Layer 6 of a small transformer language model trained on English Wikipedia (9 layers, counted from 0, width 128).
A neuron adds its activation times its output weights to the MLP's output. To switch it off is to set its activation to zero at one token and run the rest of the model.

Output weights of the MLP neurons that the questions are about. A number n stands for n times 0.005.
n51: 11 18 -12 26 11 -9 -15 12 -62 -34 0 15 -15 -44 9 -23 -15 -34 -2 6 16 9 20 31 -30 39 -27 28 15 17 -26 -44 -36 10 22 0 -7 23 -4 -37 -15 30 -51 -46 -12 18 54 -44 -22 -4 -4 3 -32 -20 -25 7 28 -4 -36 1 28 -42 -44 11 40 11 -23 -7 -13 -6 -4 -45 -39 -38 1 44 -36 -2 -20 -41 14 14 12 11 18 35 33 21 19 18 -2 -7 34 -21 -19 24 33 30 16 12 47 -19 -20 -54 10 18 23 -2 -4 -10 -4 -7 -1 -1 21 -5 0 -13 44 2 11 -25 0 -2 -23 19 17 -25
n106: 23 -1 -8 -5 -28 -35 -24 -51 16 24 3 55 24 12 -19 -11 -36 44 37 28 -20 40 7 -1 48 40 14 -77 -11 6 -14 -19 -20 46 -5 29 65 72 -56 2 -42 -10 50 1 7 -63 -8 34 -79 38 -21 23 65 20 13 -12 35 1 -7 18 48 7 -19 -19 -51 -25 26 -71 6 13 2 -21 -23 42 -22 -29 4 25 -14 15 24 -22 18 35 -46 46 13 5 24 -13 -44 -33 -10 -66 0 31 18 32 -6 0 -7 -21 4 33 12 31 -13 -22 -51 48 -44 16 0 5 28 13 -16 14 10 -64 49 3 -8 -18 55 95 -15 14
n108: 24 8 -1 -48 -18 -9 -7 -18 -1 12 7 12 11 24 -20 7 -7 -52 -19 -34 15 66 1 -29 -18 1 -41 -15 -33 2 -12 -18 -11 4 -13 -1 3 13 6 -13 -19 -13 -5 18 2 16 3 21 43 -9 10 14 -19 -22 8 28 36 -31 -53 -17 49 26 -35 -18 -32 -6 -36 -23 24 -33 -27 27 53 -3 22 25 -10 21 23 20 20 12 -39 5 20 10 20 33 -25 -17 4 -10 -24 25 -14 -29 14 9 -1 18 21 -12 -9 39 16 -6 -40 4 4 30 30 -27 -14 -30 11 6 11 26 -3 -13 17 3 3 3 8 -22 -18 -42
n132: 9 -35 39 -8 -3 -24 2 36 2 9 1 -11 26 5 -26 -14 -14 -1 -8 9 -3 25 27 -10 -11 2 27 3 5 -12 44 7 -26 4 21 9 16 -25 -20 28 -16 12 1 4 -23 16 11 -2 -15 -11 19 19 -5 -29 24 24 23 -36 -48 -1 3 -21 -13 -18 0 37 -5 19 13 28 -2 12 26 2 5 -48 -15 -37 31 -48 -34 -11 48 6 -26 -16 -21 -26 19 -15 -7 12 -24 -26 29 -34 -37 34 30 19 -5 -46 -11 -2 -30 -26 -18 -8 -40 7 -2 2 -39 37 -3 -6 12 -2 5 -12 28 34 -20 -24 29 -9 -37 -23
n136: 45 4 3 -3 -24 29 1 -11 8 -45 36 28 -32 46 -7 5 -7 8 -12 11 5 11 53 17 -64 -13 34 -13 -8 6 8 -46 10 15 14 -8 14 1 14 -7 -14 -13 -37 -8 8 -37 5 -19 -9 1 -11 -28 -46 -28 17 -24 -11 24 21 -32 55 22 27 -16 -10 8 8 38 -20 -31 -11 15 -15 12 3 -33 -4 10 42 34 -31 1 9 -16 1 32 24 -18 -7 -18 11 -4 17 9 -14 -36 13 -19 10 10 -18 -20 -9 2 -4 -11 25 -16 23 22 -21 -33 27 -32 47 -16 11 2 -5 12 14 19 -34 32 -7 54 -1 -41
n138: 14 8 29 49 21 -5 21 31 -11 -4 -43 29 -25 21 50 5 19 -11 -30 -14 -3 -29 18 -3 1 13 9 14 -32 20 41 29 19 1 10 -31 -14 -18 33 40 -11 5 -40 4 14 12 6 13 -13 10 10 3 6 -20 20 11 27 24 -9 -23 -9 31 30 9 19 -11 22 17 -6 -17 33 5 -22 38 6 21 -6 7 41 -43 29 -1 14 24 29 -35 -7 -12 20 -34 46 -11 -25 -7 -27 -8 -8 32 35 -61 19 -15 -16 -33 -18 9 -32 20 -19 9 1 -11 3 39 16 -16 38 -18 -8 24 -12 -3 34 5 -4 -12 -3 -14
n141: -49 -18 34 -2 -11 10 -5 43 6 19 -8 -14 -39 11 4 -44 39 -10 4 0 -12 -1 -11 4 6 31 -56 11 5 21 -26 -14 12 17 -30 -15 15 6 -19 39 -5 22 38 -16 -11 72 -12 -8 -12 -34 26 -24 -13 5 25 -1 -18 -3 12 16 -62 4 13 19 -15 24 -6 -1 -13 -23 -46 34 -36 26 -14 30 32 -21 -4 20 -42 15 13 -31 17 -53 34 -10 0 27 1 -4 -8 8 -42 29 8 -38 29 6 -29 -21 -22 -37 6 34 -5 46 -5 5 8 8 22 -37 -49 12 -12 -26 -46 -22 3 35 -10 10 -42 10 43 2
n284: -15 6 -2 -15 11 -3 4 20 -10 -63 44 -29 -30 16 1 -29 -10 -17 21 5 31 3 -8 1 -8 1 12 -24 14 32 -26 -30 9 -15 -1 -12 20 -27 24 -5 4 13 -4 15 36 54 -31 3 -7 -1 4 -18 -29 -8 36 -10 1 1 53 -2 40 -18 14 -43 20 -13 13 25 -20 -11 11 50 -62 -9 19 21 47 32 31 4 -17 36 -6 -47 5 14 -2 -18 11 22 -2 1 65 64 -31 7 -29 35 -1 -8 52 -2 -11 16 0 11 12 43 -19 6 -11 -14 -11 -9 -7 34 14 23 -6 -20 9 56 25 -16 -16 21 3 -37
n287: 11 16 -23 8 51 13 -15 -41 13 12 -25 4 -4 50 9 41 -41 16 -71 5 3 -2 8 -10 -15 -7 -17 -1 2 -13 17 -3 -23 6 42 -51 2 -46 -41 17 50 -25 -9 1 11 26 -39 13 -3 -16 -3 -37 2 -62 26 13 -29 -8 5 -12 -6 2 9 23 -28 9 -12 9 22 -7 -13 21 -26 -22 -39 27 -24 -38 -8 47 15 2 43 27 23 0 24 48 8 -30 4 14 6 -52 37 -14 8 -74 19 -1 43 -23 -1 -6 34 -11 5 -40 -12 -18 13 -6 23 18 22 1 -14 22 -1 12 -25 -1 17 9 12 45 -10 24
n320: -5 -15 -13 -4 -3 1 -33 25 7 -11 -15 4 -11 25 5 -4 -6 37 -3 21 21 15 17 -11 -34 7 41 -20 -29 20 2 1 -28 22 10 -21 -9 -60 -1 5 -10 -18 -1 6 -29 18 9 -29 18 -3 -26 16 -15 -11 29 -10 -40 -30 58 -14 13 2 -35 -25 -18 16 -10 -16 31 -3 31 -43 24 -14 7 34 9 7 15 -6 -44 9 44 -12 -32 5 29 -6 17 8 4 -3 10 10 -17 -13 -31 -14 -11 9 -16 -24 -7 27 34 -46 10 40 -6 27 10 -2 -70 -51 19 16 -5 -22 28 30 16 -16 12 -6 60 -19 -9 -15
n348: -11 20 -1 -25 -9 -11 33 -35 52 -9 -12 21 7 -58 25 2 -18 -12 33 28 -23 7 12 51 4 -48 25 -34 -7 -34 -8 23 -8 12 12 -16 -12 37 65 6 -51 28 -28 15 23 -33 -21 8 -23 10 29 15 -7 32 -8 -5 0 0 1 26 15 -5 20 -15 2 -20 30 33 -59 -10 5 13 -27 64 -1 3 -27 -34 8 -18 49 -46 -28 -7 -14 -3 2 -10 -27 -17 -18 -10 58 42 -3 25 -13 17 -7 19 -3 -12 0 3 6 -38 -33 -47 45 35 34 -1 -28 -37 11 23 41 18 -61 -22 7 32 17 39 -1 40 -11 11
n356: -7 5 4 -36 17 -30 16 -8 37 -24 -32 -9 -10 18 1 1 -10 -15 -39 28 47 -31 -10 19 -54 12 21 -4 20 -2 -32 5 20 -17 26 -34 7 -6 25 -13 21 46 15 21 17 38 4 37 1 1 49 -18 -25 42 21 1 -21 28 -4 13 7 -3 -27 1 -14 10 37 39 -21 41 -8 39 5 -2 -41 54 -22 -28 71 8 22 14 -15 24 1 -4 -30 -8 -5 -32 4 35 11 23 2 26 3 2 20 32 7 -10 2 5 13 24 45 57 6 2 -10 -17 9 39 50 -21 5 -7 -6 22 4 -33 -15 14 56 5 -4 34
n360: 3 -26 22 -12 47 26 -41 21 -42 -2 13 37 32 11 27 2 6 -8 -1 25 28 20 -7 36 -11 -8 -45 -31 -44 -5 -9 -23 -19 63 7 -24 13 -7 41 -13 16 -27 30 12 -20 40 -13 13 22 33 6 -42 38 31 -66 8 -24 41 22 -7 -35 -21 24 -14 -13 -23 -20 13 37 0 67 6 -2 -5 -15 -25 44 -8 0 10 -55 -24 29 44 -7 15 -2 -18 20 -12 -37 39 16 -24 -12 34 20 37 -25 51 19 -83 -63 -2 6 13 21 -13 3 28 4 31 15 19 25 -9 -16 -18 -26 3 -55 17 -5 -30 -12 35 -18 -34
n418: -8 -36 -22 -52 -30 -32 6 11 -18 -25 8 9 17 -17 15 8 24 67 -15 38 -17 12 -20 -13 -10 22 47 8 5 -15 8 -33 21 46 38 16 26 -26 -39 -7 -15 -33 3 -38 -12 -6 7 -15 -6 25 14 -10 -29 5 -27 19 4 19 -2 9 -8 -30 23 -6 24 24 -39 5 20 9 -24 -5 38 -17 13 15 -43 -5 -4 -5 5 8 -31 -4 6 28 -25 -10 9 -24 -9 29 -10 34 -24 -46 -23 0 36 -2 2 17 -14 38 -10 -12 -7 -15 -19 -17 6 -7 -6 10 -28 -22 5 -19 -49 -3 5 -33 5 -42 56 -28 14 -5
n428: -40 12 -10 -52 30 -33 21 20 -28 11 19 1 -9 12 29 -23 -1 8 27 -12 -21 -38 -1 -40 32 -7 24 23 -8 19 2 6 -24 7 -24 -48 22 -32 -33 -8 -2 -13 -2 -12 18 38 -11 20 28 -13 8 -9 30 -2 7 -18 -24 3 12 -45 -23 7 -58 6 27 16 12 58 -16 5 -57 19 -26 -16 24 66 55 -22 1 -2 -6 28 26 -9 22 -9 18 17 -5 4 19 2 4 3 0 25 -19 -17 -9 -35 25 32 57 -14 -5 2 48 -31 21 8 23 21 40 -27 43 -50 38 -27 36 -16 27 -1 -12 36 -27 -40 -50 -20
n451: 8 -33 8 -18 -14 12 -7 -13 -1 4 21 -20 -8 11 11 -17 -27 38 36 -9 15 -57 -29 19 -9 24 6 -1 -20 5 -6 14 15 -36 2 47 2 38 -39 -8 -46 -7 -26 50 -11 77 36 -35 -15 1 19 2 14 -8 39 -46 19 -13 -25 1 22 0 -5 -41 7 1 -10 -40 -25 20 -16 -21 19 57 17 11 -11 27 -4 -23 -9 0 -9 31 -6 3 13 -1 3 -6 -18 8 -17 18 -26 15 36 -16 20 -39 -18 -8 -61 -23 -15 36 42 10 -21 20 15 -20 -20 3 -40 -28 62 21 -6 -12 -16 11 -19 31 -14 25 -31 -24

Each question names a token from some text and the token that comes next. It shows the activations a of the neurons there, in the order above. A number n stands for n times 0.058.

Then comes g, the gradient of the next token's log-probability with respect to the MLP's output, scaled to length 1. A neuron's effect is roughly proportional to its activation times (output weights . g). A number n stands for n times 0.0037.

"inal", then " con"
a: -5 -5 -5 -5 55 -5 -3 -4 -3 -5 -1 -3 -1 6 -3 -3
g: -11 11 31 -17 -50 6 -18 0 -20 43 -34 -11 14 4 -19 2 -6 -6 -29 -7 22 -17 14 -38 26 -14 -11 -32 -38 6 0 17 -17 5 -14 -21 44 5 33 18 14 44 8 42 36 -14 -3 -36 -17 14 38 11 40 -16 63 -57 1 4 -2 7 44 -7 4 -12 -1 33 -66 -19 2 -47 -7 6 -25 24 11 20 -36 -20 -27 36 -10 -21 -18 9 8 -5 -5 -14 -18 -36 23 -18 -10 -25 -11 -3 -1 23 6 -27 -30 -28 -27 8 -12 -11 19 7 -3 14 -5 -4 17 -11 -4 -34 32 -6 -4 -40 31 -40 -3 25 29 -20 39 -12
Which neuron, switched off, lowers the next token's probability most? n136

"ative", then " bu"
a: -1 -1 -4 12 -4 -4 -2 -4 0 -4 -1 -2 -4 21 -3 10
g: 62 -17 8 -11 -4 28 -1 1 40 -19 18 -22 -14 19 -23 -13 -48 8 -24 -3 7 -54 -11 -4 -31 15 -13 -8 35 24 -46 31 19 -24 -27 -9 24 48 19 26 20 0 8 53 -39 11 10 -12 -22 -2 35 18 -5 -1 -14 19 -20 13 9 2 -8 -8 -23 -2 -11 -16 -25 -3 27 -25 21 -3 4 -15 -11 49 7 -20 0 -3 23 -32 16 -19 -25 55 -49 27 4 19 0 -48 11 -8 12 -6 21 16 -5 -14 -17 29 -31 -23 -4 3 -12 -16 11 0 46 -1 -5 14 -28 -27 58 -30 10 4 0 11 -40 36 31 49 -7 3
Which neuron, switched off, lowers the next token's probability most? n451

"ed", then " the"
a: 6 0 -1 -3 -2 -2 29 56 -4 -3 -2 -4 -1 -3 -3 -1
g: 17 -18 11 -7 14 -30 -22 -17 -9 11 -5 -5 -29 -23 23 -52 -35 -15 15 19 -1 13 15 36 -69 7 17 15 -15 24 -11 2 26 1 -6 -9 8 -27 18 16 22 -28 37 -26 41 24 14 1 -27 15 -24 5 -27 0 41 -43 30 -41 -25 -31 47 -1 8 -56 28 23 -39 -18 1 -31 5 -7 -12 7 31 -22 20 13 3 -20 18 40 1 -17 -34 20 -12 56 19 17 29 -14 15 -14 42 23 -14 23 -1 -1 -19 9 -1 9 29 36 -36 -29 10 47 -5 -22 42 21 6 -3 -6 15 11 9 -1 22 31 -12 -4 21 -26 5
Which neuron, switched off, lowers the next token's probability most? n284

" R", then "es"
a: -4 -1 15 12 -5 -2 -2 -2 -3 -2 45 0 32 -5 -1 -1
g: 18 -29 9 18 -4 -8 -1 18 13 -87 -33 8 -13 8 17 -2 17 -36 3 17 -9 -21 -40 7 10 14 -17 27 -6 -17 41 13 -13 -2 41 -43 16 -3 -9 35 -32 -7 39 -16 20 -18 9 -20 10 -18 20 33 29 -2 -2 5 2 -14 41 6 0 23 -3 -31 -14 50 8 -7 -57 -32 20 20 -37 6 -39 -15 5 -30 -23 12 27 -34 -11 8 20 -42 -32 -5 45 32 14 -20 -6 16 -15 -32 -20 -12 31 29 -33 -6 2 -6 13 -3 6 -23 -20 10 -42 -18 -35 5 13 29 3 -3 1 1 10 20 47 -38 -15 -41 13 14
Which neuron, switched off, lowers the next token's probability most? n348

"ral", then " P"
a: -2 -2 -3 14 36 -2 -2 -5 -1 -1 0 -4 -2 -4 -1 0
g: -15 -19 4 -21 -1 4 21 44 -74 14 13 18 -41 -30 49 6 31 9 -1 -25 -5 36 13 35 1 -1 1 18 12 49 2 -7 -25 5 -14 11 16 18 -19 24 -37 10 -3 -27 22 12 -12 18 11 -21 10 -17 1 -4 5 37 17 -14 13 -1 -10 3 -31 -22 -11 41 -19 -19 3 -6 -36 21 -12 32 10 -1 -17 11 7 -51 5 -24 11 26 -40 4 -47 -31 -13 20 -28 12 -38 -22 -2 20 26 -13 9 -17 -1 33 -6 9 33 -64 54 12 3 4 -14 -47 -9 -8 11 -12 1 -4 -28 53 -6 -21 44 -15 8 -5 -41 24
Which neuron, switched off, raises the next token's probability most? n136

"ed", then " that"
a: 23 0 31 -1 -1 12 25 40 -5 -4 -3 -5 -4 21 -4 -2
g: -23 28 -6 -12 -53 -1 31 22 51 17 -19 31 -47 5 -41 14 8 -36 6 -5 24 -21 -27 10 58 29 -18 10 -25 -2 28 19 -12 -17 8 -16 -14 -19 0 8 -34 -2 -14 -64 -8 -28 21 10 18 23 23 12 11 -29 19 28 22 16 -26 31 -6 -3 -5 -32 3 -4 -11 -1 -29 10 6 38 22 -6 56 -7 41 0 47 4 -2 -36 36 -38 21 -17 -9 57 -31 33 38 16 -15 1 -29 -24 -13 -18 23 5 -25 18 17 27 17 -20 -13 -5 -8 -13 -4 22 22 -15 16 -3 -11 -23 17 8 6 -6 25 28 -31 -18 -10 -31
Which two neurons, each switched off alone, lower its probability most, in order? n108, n141

" for", then " E"
a: -4 -1 -3 -5 -2 3 -3 46 -4 -3 -1 -4 -1 3 -1 -4
g: 11 -6 -9 29 -31 -8 -4 38 0 26 -10 -5 1 39 -5 -1 -3 -24 -2 -62 42 1 -8 28 0 -4 12 -30 -50 -1 -1 -56 -2 -25 22 15 -15 26 -11 -2 7 31 23 -2 17 -4 5 2 -7 -30 -36 -9 33 -7 -3 -18 -24 -1 2 -12 -11 17 27 11 18 2 -12 11 -48 7 7 38 4 -22 -7 -49 -56 -71 -43 11 -15 31 43 -23 -45 2 -28 -34 -29 -6 33 19 25 -4 -44 -7 7 3 9 1 -43 10 17 -22 -32 -43 -46 0 -15 1 -12 -22 -7 -17 11 -5 -9 1 -14 -29 -31 -27 -26 -5 -22 10 -11 9
Which neuron, switched off, raises the next token's probability most? n284

" the", then " sec"
a: 3 0 -3 4 -5 -5 -3 -2 -3 -4 -2 -3 -2 -3 15 -4
g: 42 -8 14 6 13 -19 12 49 18 -19 39 26 -21 -7 -34 -15 -40 0 8 8 -27 36 -15 -53 -28 -10 -23 -12 0 -4 7 18 11 15 -19 0 43 -17 23 -18 1 -5 -4 -11 31 3 18 0 14 25 34 -22 49 40 53 -16 11 -26 -3 18 17 -10 18 -12 1 -9 -46 10 -27 9 -45 -33 -16 -1 22 -16 -27 -27 43 -12 1 10 9 -22 -23 -20 -18 30 26 -6 -16 34 -3 -2 22 6 -9 22 -30 19 14 24 -5 -17 19 2 29 -22 -11 47 -1 2 -26 -77 12 25 21 -25 -36 0 4 -52 -1 32 16 27 -21 0
Which neuron, switched off, lowers the next token's probability most? n428

" E", then "c"
a: -5 -1 -2 4 -3 -1 -4 -5 -2 53 -4 -4 -3 2 -3 -3
g: 14 -6 28 33 2 9 22 35 3 -42 -3 30 55 11 -41 -15 -18 35 13 -14 -9 -5 6 9 0 29 58 -4 -21 -25 -7 7 5 0 31 -11 -18 6 -36 -11 -30 -12 10 -18 -25 -40 44 37 -3 -20 -15 -38 -23 7 -21 -52 -26 -31 31 -27 16 19 -8 22 6 16 -28 -4 23 24 -8 41 -5 2 10 -40 3 5 -35 -21 9 28 -46 -5 -47 34 52 -8 34 -57 19 -3 -19 26 18 -24 26 -9 -14 9 16 0 -32 -3 -11 22 15 26 2 12 -8 -19 7 -9 -12 23 13 -26 56 -3 0 11 -7 15 10 16 27 4
Which neuron, switched off, lowers the next token's probability most? n320

" e", then "ag"
a: -5 -2 -4 0 -1 0 42 -5 -2 6 -1 -2 -2 -3 -3 -1
g: 11 52 3 40 22 -9 -18 -14 -3 -6 17 -2 28 -41 43 19 -32 16 11 -16 19 27 -28 -7 5 -33 4 -23 -14 12 39 -22 -49 -2 -9 -9 -55 54 -10 -5 -21 8 -4 56 31 14 -22 26 9 -34 28 -36 34 -17 -24 -5 1 -48 -4 -28 -21 -5 14 54 -10 30 -1 -25 -41 -31 -22 4 8 10 16 -21 -9 28 27 1 -4 22 6 20 4 -33 20 5 9 -7 -21 23 -37 -31 2 17 13 -26 1 4 -10 4 10 29 -26 -15 -28 13 36 0 -1 -10 25 -30 13 -27 -5 33 -20 28 -7 -33 27 -14 22 44 -22 9
Which neuron, switched off, lowers the next token's probability most? n284

"if", then "o"
a: 37 -2 -3 -4 -5 -3 38 11 -4 -5 -2 -1 -1 -4 -5 5
g: -16 38 -21 25 -23 0 -11 -19 -30 49 -30 14 42 -4 -33 38 -25 -32 36 4 -23 33 18 -31 -2 -11 -17 -27 3 -39 -7 3 16 -9 -11 22 -49 27 11 14 -45 -30 -43 -7 -21 15 18 -20 31 6 -21 -15 -12 32 4 -7 -27 0 -11 -21 -37 2 2 41 7 -55 5 7 30 19 2 7 21 -16 -4 -14 10 8 -2 5 9 -12 22 9 -31 7 13 29 -29 -17 38 10 23 28 9 28 -52 -6 11 -57 30 17 41 -18 15 11 4 25 -23 -24 11 27 -17 10 -21 31 -5 37 6 23 -51 19 15 17 33 7 -9 5
Which neuron, switched off, raises the next token's probability most? n141